Layer 7 of a small transformer language model trained on English Wikipedia (13 layers, counted from 0, width 64). Numbers have three digits each and are written without spaces.
In attention head 0, each number of a token's query is one row of weights dot the token's vector x. The head spreads its attention over the tokens so far by the softmax of query dot key.

Query weights of the head. A number n stands for (n - 500) times 0.0012.
q0: 503490459529541436454447444488518490474508445516493493476502564509490482482490468505503541531486446421502453531462555510487532472498475485483533512543498507462494535525436458451516482511524498
q1: 472488508464500507568521509505494497487461515538538503465531503512503530482506483528482449480544525523539504505490414530501499529489506507517482500525500490507522508480511488481492526493486492
q2: 521510516503476502579540514484491505543525510495533549461475507518534473488556514470548413492518539530513557540509510510542503485497527530535477487534486520506516434455551457494496561491473503
q3: 462440499565516492435498469508532464491479498474436516505496487503495529518474493436443511487459506467500512493486526458493489538491461507503523502437536454497503509547468535517478484498525500
q4: 567486533488488485502464509506470483499507511529530555504477481470499514499494491485546484539454511490529531511489474453486512509446505474504518482477508514499503466488522509472473526540576514
q5: 435509508473504528571501505477471592515476511472476521524571536490530547506507498531492479486569536547530556519513433522507533497519438529534516547511526465490508515474520481541497548462471464
q6: 536476467531525490462504467503562489513499506481470518512476496507469513529461499467531482485448488465518527472458532504517503504482427475507549531464540477487453464506462506519500541523525543
q7: 546513509464519424438473513491496459486536477478529517485413491486494457464519465474519535526429473520483445502506559477524484532470491496469466469492455571516473474517479474491469485522577523
q8: 547469513510475452393467511529510502494530501465507539477383470515510426482515494469542514499395472451508502497496550472551483546430458469498490491483504566511449460567440491474482495557561593
q9: 477523533496492495502534522470436501458524481475496454517488541460513532471503513532508535522545535542513427500532475466495501497554546501515473484497466520529571488474549499460484456447496417
q10: 440484468516480574529579483409438481510505524477476453522560531446498589512439582562503453540628514603479462515501435531446531448604560562535478510509495394474579569424571504544497478445439378
q11: 550547538419528421523472532536539529485542463546556549522388438545560456485572413450498541455446552454509556492512550419546483539382473445451477503495472608587435461555511467428514485578574577
q12: 501528463499508554448532548400499466593546429438497459529445568559471428447521588445506503647507415625475462487478465437545454429473500538563462494468438530546463460496519584551490415546497502
q13: 479506496513559509529472488540500510488437468482451418398563543513455484464572493585503542518500461532501506526519551521382462456451508387543596548515432496465582523492520414416527521411487560
q14: 423459505465520500615572477514484536480479587574508517491647481467568616657445453586447422438564513487597500488454457505494586526521521430470438528529538447406589512524580439414550522415317411
q15: 545587499620521366461558467531464577607548570514483571420527508489573478544528560504576451448397304486597552520476480517453429476505465419514484520536551462455493449538524536506520419417380396
q16: 427528459428587574450406464471448393323548445365343407489531589503438434525483633618509613416611452532601424419516498455509606495446483335455427423492380471426618498517559354380428572514503631
q17: 448508525419364647352366513431434391471451473356589494579607572322438404664471416365528590653625500445653267421334550519759491497566648817522591413494670432479530471584494656536415829581265359
q18: 464606464439464507589333489530365518507401312618518400523476439449425578454566489409546505498504514649612550370621455445303419554536552353409505475406357503560533429506466425388602524436571495
q19: 398412534403210567604418468427551375568359402644500357637620284505433615626446231515634636569416663290588421103574654598530576628620324449357488445635569548416603315526411451647520583647481367
q20: 577380534659641483474669310691587665546345805250476271520240663635380355349595494679464466542603721364340423540293516639612539535543303476599550503464461446368385698366712651611550324596568598
q21: 684441592426613385686381478440401746692454557485697378778636273661405662385245335526660383668551485376524252209535408455373323722589478377477551391482495533634507290387369553705616387644645608
q22: 143559578231445231431492509548660502500410398792415556641461626367625535621747378486677595488500602550754605269489504283351585461446625576427298647363465555464271512398458492353261450427666501
q23: 478599381567454600408473499574515335716600264703585735376193684479648603786605648523536568496585421341237465187446256848423297513720439362320689416389473482574548556473505447473765524477565429
q24: 450636286569900445496711796382543583659432442680431527462522227793501478587637469398460499460448593417474504516723576536417635389630342371537457266554562600390480486502533427137674152833500589
q25: 631063399551305468375073451675659497542542437612766370570456386420662531446400649463533297278244717813445465445703415666314593601453393297412485541529458496537320509383434561433291481453544451
q26: 469471405624742540193490239318388542593416546523420412431664556413526750479508671582603496613584708520608495524499794508700539227295446431417568685447676533622555548367456434681464562632633531
q27: 690284650418462644587263644303644500398477647479455676370696198448424379512441199660611749475337786742551745139392506396682686562498299490406449544701645683498411553560556337560644544303610299
q28: 560543635681533159752455688480501568465681501569567519563552555379729326467258521686329355281206288381189486531393417335694438741208693712536599560494538455632437522463334144544383394613274495
q29: 683378440353353691366599300465626394670626476554338836333598324443434490360342515817489538295631229406585552645666779797434763331609681500649431518644460305233570424487573606783415664170391440
q30: 700592503447904519180614563487271574352437524547610614527682451357412687647355613349518486601425491591643700476404237532435482678456691538449454669617386535688581569288580420212364838463516681
q31: 371493436483438742703349589510613379548499438460434392647550652267615353629383790573410702572732491288384531360543448374640438326202616520471533474558624426474536668679214027421358475580603522
q32: 477508510513519506497482507527487531510508509497499518507509493505492501533491473521532508489508481485531544504511481463520496492509476482521502520477514521485509493521481495513515487517480509
q33: 503434472509553456510505489529536467504475470541553475482501508508512495489474496514433554520483474469552453520498496508481549486494498480499535496543522519488523504468483501490535444481558498
q34: 502479475483504482512485525514510473514475483515533498442469501491501541507445493519485468503448523476519460515486458498460519529498510482495506502541529496524492482521515509513499481499523505
q35: 449576465476501525554529540482483580528553514493475532532519525499517541527515535476466493451548557545489536485501538513526516461521464536495478536504495505506513524466529472491494501496462474
q36: 482488455498551485512485486489541587518453500464484507498528505490482512563525440486476480496519489501524502464473518510484511506484453515517543507454487460492467537527461488551482490466489497
q37: 515530475451507491556512515447491527512518515527574518455474479474554534487529495498489458505535583580519507523511453499464494498504564556497414504522481509540511491423562478472494477481469482
q38: 429490462520498553538480482491514553513495456488465488497563545516464523486471507563468509506524491472469501513459474533470506457519459507520547515508505467456531518448472564537507489473444502
q39: 478452502543516512496457478521522547551460480441496514480498537496497497481482513513481486484455470509514513512477516497497476492496434462549522517488526504440496487521450528529521508508511514
q40: 491478509555521524462474445500561545539466489485461475457567537530446513503463504502490457491488484458503495502470510510510464481543448469538555517503553474478479500528449554520518511507480512
q41: 505503494436500478558521536448512506515523529517551542513393418527599497505514488466527456491430494555552567530500518467521518511395512498498441482494461545521430502493522490465495513554554551
q42: 489510495407475477559514563476468498472488522544528528500416456520602525454535458508492482504424517580512508526517509486485554529416550469478447474497422567542490494441520412464485527501562562
q43: 528478509571506493428496449506550494567516472461496507536504500501457458584451530432506491483515474416500525466492505472560453508536459550490515525460558450503431501575460600519516473540484454
q44: 433416489482483471566529533488514527498397440519557527544505539492504492513464488548465540574577538549521495465453486529523488528470528524515564555469491520500561557506492527477495528511530501
q45: 530550445478589591532476540393407455485554563449514523462546546413498507505477501624515527566642550534529448435475510455511454421509556501589453415575541523525597495494608520505501511515483491
q46: 519502602475478507385540530475501458495636547379448518549495476408449573525446471368500510503457517507502573552545530479578502468465610539421425529513479460594460501560575510375465546644491491
q47: 487590460603490675447488481381414468494535604344439428497608616484471511470477689544452430581587401611593445487490418535494482436638446497553416479586599433434539486486562576611522459396342480
q48: 528446484588464547597367550358484426503570578386510471468629477378491503557364506587524398472540406496495407475523395511581521436562596585544471384561540401421561530493456453630423579449395377
q49: 315457464467371511529543434533375468409437522581466383590515425442487559541395541487488488467436473515579523529509536632550625550502545518402442435499427414415580469497524524426492673553428445
q50: 531460575659564536246828519438546294361501752669566616540578602489224488523324528497344499699355680326422410445519453639638635614697587869575347642533596524512374369407515839568482547803514436
q51: 649755356486662451517317737335461500361597509261332531329696684462424520329685686485637541495690540874522338297542384175440264378589395426823493473369614474604463494596661456586547528375585677
q52: 653498480695405549393485710439630354482661437481454726432403564390520679485409505503378379469384552540329671455767223632529410445462542619479277529365563648537450486569515458341590429510554419
q53: 635488527553439620613467370458292428506666210332600517359464523645622493521487036466351411571676611305445479628687365641600277607264476431449696609757268552664701575411640475402464657550389432
q54: 427677543223646422487565553473672402441516517644558633661450393645809461419601342502299467389412423395635467533489480318795570488342631587375438597469490664464231568584461692609557443322547232
q55: 700424621646558534523748352458621538615325546235466415351222682655379327723433250797278895541585526513594547301555328394453501346489318482422422452818483761574195772458484617321253564386475187
q56: 665677359272475667546310626479607552381464434446518345744441417645649561196424435371233452526526732373592318420746335615750586572188396465505350484400472475349481554703401776540586641479690578
q57: 640474225568404503643554308532399468571501345467498187667563423545439347676335452662584409447669521432431324418602654531517506605476467414612325546568435376544429629394356512448032565761321576
q58: 531548404719654679437552209341218069707618597386311421817657445536521540409500559611512274327367395812480403446450312578634589573451637446402393624549477697376368627403563340571511141392554280
q59: 352487728402780792338353472456405583621277763400468442653358302435627521621180667647633558657550195486652668466398298671525476781696505497291457283781327387360565653639503357547684555651512565
q60: 640829651340686397248307791551406718526371469653647504386335547497626442411553370488223662569266363598614499745654222563440642542100701664523528437388429625376449496392430612543272585608414513
q61: 434680525331467366656664540492567243274580334428553635629554310606451171507369419532372605331412542574520350577564593399654783667508431410613464364540320469513367542648648635226609394612498528
q62: 546392707396408567608425656838757529145489396344639609449369660556604277465402474579527566361442418573401639570500577409414573629578465380506323487333306417483428711665511521437522547480536610
q63: 627549387370698534348560400526753683406547619584374487558726513511646606617472766598513485213779451369543446230543442206629573432709618370468459658534538389805276463564579620302423584396485739

Each question shows a short text with each token's key, already scaled and adjusted for position as the last token sees it. A number n stands for (n - 500) times 0.0025.

Then comes the last token's vector x. A number n stands for (n - 500) times 0.013.

0 "legal ": 504502510493507498478521501562447601467450515566565410603504457496741443466498368564610272420484502492511492499516472480466531607581527411556359374424404454457570824547667394424372681729674478
1 "right ": 502503495505509499478527500566445603469448512580576419598520475502746449471499363565610269413488500497510491501513467480464533611586530405564342369418402442462572838562674391407373686719679479
2 "to ": 502504498517511507496538510565433583473460487567569422589548463497737437486490362544562341432459492492491497513494461502488525599592531393558360387420439447454577794536629410427413673698647502
3 "release ": 485503487512509469494538525536422571472453470578577430568528461481700451458512420551566318443498497506501490495504461486459536588614519413585388409451415424447570821520652394402431658680638542
4 "a ": 492508504523503512513533520557402559489472479555581445611539482450713454450456401530577339463463511500499501520486470515497535579607534377549372382421432483428576770540618415445452638673592544
5 "second ": 519480480519502485542531546517384513491512450560601427657528530453565484422494499535490453473472504495488503514464496518523519528619462390547447458419343465410660621502621455474580544579569616
6 "Hear": 501517515513518477531517540496394523487505485559641392674464536501494519502482579449533427563500495481487535505480494498499562527630459394539439490357375491368668586439630461501555592541516579
x: 600612569244495362472619613421664598538455318535467534642542385595544530180524175398414408454633631375647245444581501589396551457253448560627566448622440559441558389439461512602743455452586576
Which token does the last token look at most, and with what share of its attention? 1 "right ", with about 50%

0 "s ": 504495502499505507474521490567459608476443514582567427589526467513760434474498346579622269417480492497509492501512479477464527612578536408562333361416407449471573844562683382397369699722675481
1 "B": 501507490512491483529527542480398516492491449567604405584528473449631483440490508540526464617406518493520481502489480508478564524624484421551436479449455408414639629522602454427537638609612564
2 "ack ": 509483461540481474548500549486404501484461498575487536522599705680511507484438586627498348445409511548509491512505475533500567504625460412496459401375447498494628507531471416502584483269493378
3 "to ": 522498505522479509564508530462423475515481458531519518399479534493536390567443505376507556655480494497476510542470508561546531475609539459493443494500598415495581583452671581420568773531543565
4 "the ": 489499495523504499505529523538412562477453489559565420566591458481724425478483422605587380461516500509498500510495474514493532575602540382571353413460455462434534793533690422428475702688606505
5 "F": 519485485530500464535499539481391519502509457532600403658525524431552430336528631536510575551560501505487515495495484519498559512641468439522396551414379457381659552449625508535523606547563533
6 "ut": 503501503512493471532481552441416484538511493474508563562489652620533396289473663735478543512626498493483548479466526536547546470611486428457435545371394670375556576574536507552657448369542614
x: 577562535217413551594253728582754431535446454335364610634439570551711313281507387691479530526458712545445540256564496330639410552466485401398601523637479346413424472659436514683617360364596502
To which token does the last token give the most attention? 0 "s "

0 "qu": 502491503501506501468518490560453598480460518553567437565490502544737434460519383550586268412476492496508492490525474476462538601580537421556341396426419474459570791538672416382391663695679506
1 "ir": 511501507501487457510509524498420536550502507476530525548314626609505448516458472505665278484505506484510483506519469503465592529592487448498454495376385654441576504433520498377535521561643598
2 "er": 507481496503520471497505510509433531510493571469471559514608472556585553465500352714558486315511496507522494495531461493479563536574541416542451493525408607466493566518551477341516476639651456
3 "). ": 496504492498492501485517496546458592470460522596571433593516475513770433477514323585618264433491508495499501508515484487466532591586528422559341367410407447480563862554698377409356687719674472
4 "It ": 488502500503499493503521515534440542460479449585589469554564410429737495482506439534513283495510498493487506506487483512493531548589481447544415405454449412464588807463621371486445563651632511
5 "show": 493521490500494473493511536465445488420505474599550413559567420442581510490502422457490482611454472497508496492495497492482511502604460465580509478430438401400631732428551573459483489605537610
6 "ed ": 509482492513511490508520520520445525481460451564529496500506439473661463455508412482604299445507517507492486507485484507487512542587509451554435405499454427471607808495648425444374612664575542
x: 393696694451474416531621355611548589464554396439497522370637482468540638502476401295464606496556498505665408411283371479615491492261597262278363722513312445617474361476624396374593483391379403
To which token does the last token give the most attention? 3 "). "

0 "===": 498500502498511504478517492551462605476449509581570430566530473507744456485512358572610309425480489501516492499513485480466536602579540411569332369410403427472567839541696392418376661727680484
1 "Studi": 526515496495519486501526523519409577467468474577575378560532454455616477488516437543588413550454497516517486489505473486468566591627509407584391446382426410423660741484593436478432602678656525
2 "o ": 502492471508513465525511522503449551549429549468391577421547337465466570507448674643636616339550520526509482484512472505482570548571490434541507430395489653519494553364487417583017401427339458
3 "album": 501479486513529473523508518521406566481467481579606398551452451436571493556485461479531446574412528519516488492510471484466585572634520419540413442384438440436676655486638501444400606751648563
4 "s": 506483493514522481540521537474419530492424502541489444375569444534548522664422514531567588512367518504481503523477487521491566531611550445556418447473592468521565597414583511592325564687389408
5 "===": 486496500526522476521521535468433510490444478524485523362532391547587471615447487613543483505451510490472520518479495520493557507574544417539446430487515409472487745515611351545521623636542458
6 "\n\n": 500499503505485498499519513520440580474456499618583434570542497524752443474512344584639280440490492502487502502506488503469545583616533413571323363395414433481570858537692383394355671711659484
x: 412525584408506410407581467501541574444605449389503665544516557494488620522481440259377497508547468589599465486164506580531618517193492206231425797467541592552520299538566471496560495371353585
To which token does the last token give the most attention? 6 "\n\n"

0 "However": 499488495506506504463512483572467606472449532577562432577506485514746466468519366559599295414472495496512495487516479468459526612572538418565341373410411451470566849575667391416362669720671508
1 ", ": 503497493505503501475518491564463604479450527583569427593509482522759444463503338564618269407483500493509492501511476480461532606579537416559341364411400451467558865562684379403360688721681484
2 "the ": 501509499493502505497521510547434567482464482569571447578537459467744452477504356585588279442476508497507493511497483504488520576587512402556374367441441467477554810537665381411390646705643515
3 "group ": 494500496524487480536518547493395502480514407606615430693512476389521472472548545545515440636474507492493509514452486527516544517647436426543465492348345411421705580442516462504593518519595594
4 "had ": 507512495522507506525524515531424503475497479592520459546540453492633513575449405430427485512390516467490520514476491517513528529592483405544506394389439398448609720520527431464496540539549645
5 "a ": 479518511527498536529522514559407512492496483555549492575605539476630503433424418425542384476441508501497522520485480523519524544583533374527437379453454451406640706618535521484521549587487588
6 "f": 490500487524512487531527539506400492491515482564540422629525549470508555460489538410491537499480526505485536510477476514504528515616471417546443517390351437410698607520591514498592537533494624
x: 562556709277551469699492613484572703707360531313435377565403571556640572483582321537588461533596461373618362461462354270597571600434494355315402377442457599607375664453369451659697582233535606
Which two tokens does the last token look at most, in order? 1 ", ", 0 "However"

0 "ic": 501491507498504503474511490556452595476456518563549444561509471501744452469522364583623291409475492496512496490520481480466537598581536415561351386418402456474569821555651381418387664720680479
1 "es": 506496497500513497480517498547442591471457513556551437550508486503726465472509375580627303411491492493511497494518476484469543594589534418565350396417414460486554799548639376422399643714670470
2 "\n": 504505493502501504484522498547454605473449512589571419581521471531757424477510346594635278422492505495505494507513479486462539604590540409566323370403409451477549849554680375402364694726672475
3 "- ": 507492491514509496514539527511421583495455446571589443518479479470740477466461460540580308496486514521503486531481489522492561577612545409551326374372462461519541782488629359434341629617605486
4 "Gh": 494492488521514511523534531506402554521417392574572436501544485459502456410468558602664479521449512519487489511488478511477555577640460415557369430427478433478575658430595332471437607611614552
5 "ou": 504491492527494493555515546439425485513468494500494624359483510563629392509379658696648430455656503496484496503486510543512572475592509445515480473430515697495356472624341582308269445412562654
6 "lies ": 481477513528490512578493528446420499590415489487463589345560369694441529698595476664414542439356497480479537535446519556508595492613563413490403441496611661567469486397725414289439585565571519
x: 569576469276588446361290621419503446382599547656588494249424352519474398672417510410541401515299586391607397396576415487576594635384633208452370625609282758470437661468584477357500546559360469
To which token does the last token give the most attention? 2 "\n"

0 "vo": 504493503498506507473519489560455603477454513570565441569503488532742446460512365564595267420466494495509496497519478474462534606582535415561335376420417464469569823549665379382375669704674505
1 "ice ": 510497496504502501475521492564455603477450517577566436583509482519756432469499348583624259420468498495508494501517476479462534607579532411561340365413405456470564840554671375397373686719684488
2 "of ": 491513500520501479539536531523412551527449447565582464540488454455666472512467386562541364546439498506509490531477482532493548565620529406521395420447471479451594716484598434405447656697639520
3 "the ": 495506491507500499502526511551425586483452502574571430588537463493743441473501350601609294426479505506505494512503474503479541593601531391556344370423424470466568818541684388404382689721669480
4 "Pre": 505497476506490462531515544470402514494516486543592404622475504409537435400560520582530537555484490494487495499471505514515536509613466423541431514403392431414650628476568466516520589575593548
5 "d": 539485472506479471544466528459425495570505553451437500633378501575240551455577446654551627447440507505489501501479521515529554469590450428435499519312347666505676436371596418579535511443559433
6 "ator ": 510516523483504483520487537454445469505474536496420537502571456373429417508537543761677627437692461475492513480479501510529515463589513470524495561459422478589571532626613517605524657442490330
x: 394570409442729591410475656452383387371473378571401564375426492569588530413544298494287672278449611278471678661708483364215518457299392415438462583576345500480494391404684387455499431578332485
To which token does the last token give the most attention? 1 "ice "

0 "fic": 501489504500501509466508482569463603471456533566555440591503482522730450467496367568615292417474486502509495489523483472464531606569530414556345377411392467451574823556663385413382656716666500
1 "ations ": 504500494503506499478524498562450602475449520573565426588517469522748444474497353575613275407485500495509490499512470481463537608585535408559343371414408457472564842562682381410371684719676482
2 "| ": 503506496511517499485528509555438595464449503581575412592516470519741457495484372558597287424489497507510484499506466489469541603596544396557338372393407444461574833580659395432386668709649478
3 "Sal": 488467487520506505510520553462402516458484448574615351500551556372558456510405555516681444579487546506506483494496498504470560525618474415589450443339440339421563677596461457551532541610575553
4 "es ": 494488502529480485539502515471432484498478559501375468484575426841430510664592424471593532415339509502475506510472482515498540502567470408519579408449555547525441451290549443401474592391428382
5 "|": 485496528519506516537528546451423500454501491540579375442510366469610563661566478385411630626458523486490528546472506539512538501605572431534444519438585366468478626505609547504546660623549555
6 "\n": 502498502500488492497528509535434588463456506601574424574538489527753420485501348599628299428504490505497501503517475500465544595611534407570318372393428448483551838547683382390356689716665472
x: 399539514388507422407576477479540591472641460373498683556506547499510637550501441277357495553570508656585445474153546559504601478225479211235396776431494613559512302521564462514516458360362577
Which token does the last token look at most, and with what share of its attention? 1 "ations ", with about 30%

0 "6": 502496501498509504469517489561461604469449515572557431571529478523746442467513368583612280419482496496512496494517482470463526609573536413571334375423410446473567835558670379427384665717659490
1 "; ": 502503497504514503479530503556447599469444501575566425565533469519739456481500373586596282411504499498509490499511475485471529607588540402560330372415426444486566840566690380428386664703660472
2 "|": 522505484528542495521549550516411564444454423578636426494494576443578521487424585511530363548551483519498483508492467512494554568628531424528323449372447368407654658614485489543541488600591556
3 "\n": 496506498501496506487528498546449604471450504590576425572533490526750425475501351593627295427503509501499499513517478492466536607599539409565308368397431452485553832538691384383352690716672475
4 "| ": 502475489528516492532535528489421546504455349535586493516426535482568465432430672514471427528462510529519477526474497533529534549621504441523345418368472532462548575340538374370351468464498569
5 "Mi": 496471493509510495519513524481437536529470424536555464441455512437488470365417672520683505566522517468491502499498502502505534543602457446531428462357465437483595596391541382478396547537623628
6 "x": 485498490516509500542460502469442475508458506529469530270578782713361435722447494584530581361361526489468509504510511519510546486570484396530476417413546540506423433572436541387497427606560506
x: 466428558495759480584456566417832643548505491578593566600397335548470441471442601490429459656200637452461606305600487569565589504437520647442302510571476647406309636728283342484527633222738477
To which token does the last token give the most attention? 3 "\n"

0 "I": 502491503501508505473518489566449600476453517573566423572534494512757447463521362576583302407449494499514493497512479478467532608581535399567344360409417440479563820583656376404383671710677484
1 ": ": 502501499510510500490526509549435584476451488577580422537532502500762446484521362593558321411463502495510495501502481501483528593601541394554352368403440435495550819572636382422406664689670464
2 "5": 498514483510530468507532563468396493479530435516549430399467644356632423395527517538574576618423487523516496517460490513500528509605522438599470521438468327458492594587339456581655526580641592
3 "× ": 507466474529517480515535558464434509498475407515517520384570624570583508503396649741423520387617491522505490526478508543523515521570489418532446426400530535535254660483435290623622310470501500
4 "Pl": 509484483528529509542535540481414513547490454495542442530485489457356619455508469537540450473499496518493492527473494523520552524608497418508415506362455482556764516585691488499508513566669551
5 "at": 491458499532522476561495545458439483527432541431354614329552616577309465493247618591745452320580489487478500499493479513510554486564531446498479460462484568475649527567515532604395501446371314
6 "in": 490485512513512484540488534450446474528423500455351578348566348494358580657428529640782496412646483493493529521490487514494532478551527446514498501515505513560454539411563395573601618531459314
x: 530604433367655396585430677284807363289461379369587517487505543446661493543466600653340653344391416566395438792599599308512468506417565483450268292507469753309513606487504494402567474594386554
To which token does the last token give the most attention? 0 "I"

0 "of ": 505497501502507505478522493564457609480442512583571426589532471512765442473509347583613266415489496495509492505510477482465529613585539405563329362416411453469568848554682387397365696720675475
1 "the ": 507503499500506503487523501559444599480447509577568425592539466499756438473504348592614280416485502494510492508506476490472531604589533399562338363420414462468566834549689386404369691723666476
2 "album": 517497501509500467517488521523421549466494461579611414656468461405558426436523540518501488591505521528513497483517476483483551549628478448525455489398353444374701626443599496500483591633597529
3 ". ": 497503492498489503488512497539460588467462526598575433590521487518771429480496321581615277437499506495499501510513490493470533584591529427554340370409410443473563860551694381413358678719669462
4 "The ": 483501488503490514512514519523424520478478422579584471556571428401711479470486416592541326517450498507504480511482507523513510530586479412549422378471461440458542766492584359434462560653594551
5 "ad": 491498477519470476543539561447423496463478465579522370606462499382493506445503534442533556678420526478492529530452510515532513499612482457550448513372363376422740556485583606464578601528542546
6 "ver": 499506464543507468517474494465498478456537532465432520520521489424413386505474522355722609400720488490487468495520502483521484467511487510583557601573294492340528459321569771413358468535497515
x: 335643532284531555631510596443486638546527493676482631498623476589557438364691483426532632360472532573568451647662517537598458554215614642478431408416551335207538571437269415264785702526499385
To which token does the last token give the most attention? 3 ". "

0 "track": 505505502498507505470516497557443594459451514565547433554542449498743454460507395545607301435487483500509496487524473473463537602587545417568355387447435435460591824531670423422372686696641456
1 "s ": 509499495504505504475523493565454605472445518583564427586528470517759434474502348569624275416484498496507493501514473478462532611583539408563335364419413444471570846561685389402366704718670472
2 "recorded ": 493511494507515490497530516556423577457449480586572420576531456481715470484513409530551281436484506507509491499506462489472529594604525406557380374438431428452590816547648402447409663687627487
3 "in ": 499507504513511496505538519549427578463458477572587421587544470486755494477494454484538298457532496505493504518497467502480528596615537423557353400423473470434591769502610461429376631657569518
4 "197": 522486474523510481530510518507432544462499465559563450614547439525630477260580586511407530528473488501494501514490483498493549561614494452501435471446438482356621677392490504552390425536561555
5 "5": 541460496493532490543516518513446531479470518503468541396583540613565597436541605466489430363437526508473477537480480498498546544573509469528458406438586589534657513517409603596095294506385514
6 ", ": 500483504496508497514515513534430560467450503549535451510515443560706510452514441548515314426440519497496508514487473511489551565594536444502397368423552501522564770507571378537320566638558439
x: 394583509353576390393629381586568486379589435396558499534561605555480531502420339367555563465453468581582372391250373623516481499350509301251557766465217619619389393543645549494495350335388378
Which token does the last token look at most, and with what share of its attention? 1 "s ", with about 50%

0 "Al": 503489500502507501468519488566453600465455513566568425577535476516759437460533381589586292412475497496512497493518480474467528606577528416568343384430419451462555804549638377400392652708684495
1 "fr": 471481518527503475502507520507457542477513516540510445582478465562638540431716439668494468416449499478511513508516492496497513538576495435534466454425417501451440594450472437425533532563711565
2 "ed ": 507502492503503500477521493564454599470451521580561433586515479515749426462509345582627269414478507494506497501518471478461533605577533413563341369425401450464561846564670385401371686722681480
3 "H": 496502489516512503524532535475412496481491423557596418569560379367649493421530500556492478604489498510496495516488492520486538508615489449544433534482457418467601599504617499431475571579657567
4 "itch": 491485505523484468557491551459392460474514477545552535491512730762545396480441588558503306564448500509507531494502493538502563472616478430469487464451506559408527461554464605434680534386530546
5 "c": 491465519509504478541511538432452443573482459425436666246424543649511362538516696488553335516537506498489494501471504520518538435535513527494498524576662685600431500392720558419371642361389579
6 "ock ": 522499506511476473554488546441419457480508504478507502592477304660586526626611510604500158522579510473510515500467501538521551444579471472456525527496532695568466454406567506464492545406485399
x: 383545494288678427327565644585456441374537370461558457689600578483494493566492393407367382439419409683703499573756577448489372605339587371586467626479230616653477585403444677265427521649518462
To which token does the last token give the most attention? 2 "ed "

0 "was ": 500489497504505510473522493566457601473458514575564430582532471514760450472514355553608269409480494498504494499509480479471521607575539402562343365409413443473575842556667392421382685703653499
1 "not ": 478489495504506503497525513552441552486511512537548453571499545513694474429529391464533321369478508468492507504494479506505495564568522399536424389398432457486598759568625452493421606618611571
2 "rele": 543458500521505500509486533504435520500555591500560471588430582484548550439483460408493441613449508515481517506505493496490557516574524456504468498397460506365602685517596517599566564540555624
3 "as": 495500521479491473531481532469448491529535567444481535511367545521434618629388491415613328436521502495476518514500492523504541473550464479506534476398463630498539569285552405608335440504356426
4 "ed": 515529523485516508500489521466468485487543589450435525430375373425553662585499397432678441506576510484497501521498506507510510479536551502523540525489524562534355702387512444633458546602479541
5 ".": 508506505501514485501525504535446546461472527523521493514498407472695505474497441548537304418550513507491497521502477497488528553568541450538390426505468472486532810542660383497334592671566455
6 "\n\n": 502501503502487493495519509531446585470459520615583428592528492521761435484504329594632274438495491504489502498511482495462546587606531418567328369397404443472561867549696379403355683726669474
x: 408510568396505421412580463497542560435618458361493679569523586497473623542501437267354495524564461618597456477174499610490627505217485217220422765471541591539515285532547445494559485355342586
To which token does the last token give the most attention? 6 "\n\n"

0 "Univers": 507493501503501506468516489565446603477456513563571424565502482522741440463534380569611276428449484496505495489521479475459540610584534407563346377404432464471559809542648384402371686706676495
1 "al ": 509501496505504501477522496565446605474449518577568420585511485521754425475510352585627265419468498496508493502515471481464537611586536402561337365404412460472561833554670393404365698725683476
2 "Music ": 499506503512509468498524530527398571460469478561598372584471474478673417458542448573542357508455511526520486492518459493470561583635517416546395455400430454477581724511636450445465687684686490
3 "Grou": 510466509510509489531501541469417528475528502519601382539387433372558397485486522387521553634477524509517483500514471505483577520608513458525469526395499449418582610425574581508381678614578534
4 "p": 523486508497516484548473519474448475516487605431385486429468460625367511752529468462512570371346502506486500507499471507505549466543508450494560473434592653574545452389633576652237554560284303
5 ", ": 499500497507499492499527510551430590469458514588577419595521475524766431473506343576615266408489496506494506505510463497465550597602539402558340370404416457474561852560677387418371699722673464
6 "B": 513497506500500507513510553456410480483537448553602422556526527445713499408535530604481461594422506503483517493483507524511533480606491433545465490430487429431527668550486440551575501580592603
x: 400396939443492349631397454537523558540356427271604463519402523624563605388690218481519327507582508424383544347360417515581496488410396539312489599599458565529480323440565541546579288458640610
Which two tokens does the last token look at most, in order? 5 ", ", 1 "al "

0 "ern": 501495506499508500468516490562452602466449520569554436567531474509750449453515378577615302410489494496513495491523477474464535606581540418568342381435408446461563820543653398403378672713670472
1 ", ": 508499497504503505474521491566459608476446518583569422593518470519765428467507336583626265414481499494508493502514475479461531612578539410560333364413405455472564852561681384402362698729684472
2 "a ": 517498500514506508510530524539404544489483458565578441590555472431732445472507379587580309464467507485502487519477480519501525563608525375550391382409423465472558771589591417457499600691621543
3 "roc": 514477492519500503544527549476388497470535469576593387656520533428545510498544467470498504553423515501505497513474484508514532517631481408556454525387358481419646619527623551424587539575593564
4 "k ": 486488489511487473532491533467440491494514525481433458594537330540497647590440509467599391324626480474502490487508498517517513487555438440529592456421381580504485548252515338521440448397343403
5 "club ": 501502501516497495552510539482391488470531456552587360595540421390552508525491473352570452551441488497506518497480497527516533506623492428543511502428417353455679581423605586500553655647580554
6 "in ": 491502517493488518531527536505406520485492437565570371537546479472659437494546457409567477547442493509509541511481485534503523545622532414566432465408494403431600699448559569507514644647535568
x: 421644530378363329451361254654482621532501535402463481574507349366611660387485310585529558437514676452627411474346470294639518598431550259331325618370201481522525460515557421605514453385362419
Which token does the last token look at most, and with what share of its attention? 1 ", ", with about 60%

0 "Dr": 499494500502507516470516485567462601464451514567562428564526484518737436453518378560600280424463490497507499493515482471468525607570533417563336375423429446458582812555654404402360669707668491
1 ". ": 504506498491509505504520498548439565450458498548553495508533532513676393484495439550624259425500500483499508516510477505501522573589523446543352397490465468438585705468593492393286608658611422
2 "B": 495517492490492488528522531456422487508495414517538513450505336378649512405576559605512476669401514493498507512485511517498538486588497491528454504573603450504498609365557362456469610565565556
3 "end": 503511477524487487558531553481404505486438417587497571466640616694515559452515606691521279456412494514486514522481485539524549506621459428477409379405527555525700465476407438502594429297476393
4 "er": 520496491495517480523515519441471452522434520485344697179734451625439576502535528628664481334596497502472495515497490516516510465549553473536483455612630530641536541522628615373433559444451435
5 "\n": 497500496505492498498524508535437588467459505595579423578527477529754422480515349590627275424494496508495498506513478500468545590603538407564323374404418449480552840550683383402365691721665470
6 "- ": 488486491520467518519519530471418548505469398567602472473429511420702479478444557512537340560486484473493504531468522554528553531609537430529347391360490470548514691436572364463339578522543496
x: 571493492444467393380484563499442588446577341503577599466510487618642454429438467350445545457498466543611537648073585557765630440302487255474599816451352603615506385568596619612594471539492496
To which token does the last token give the most attention? 5 "\n"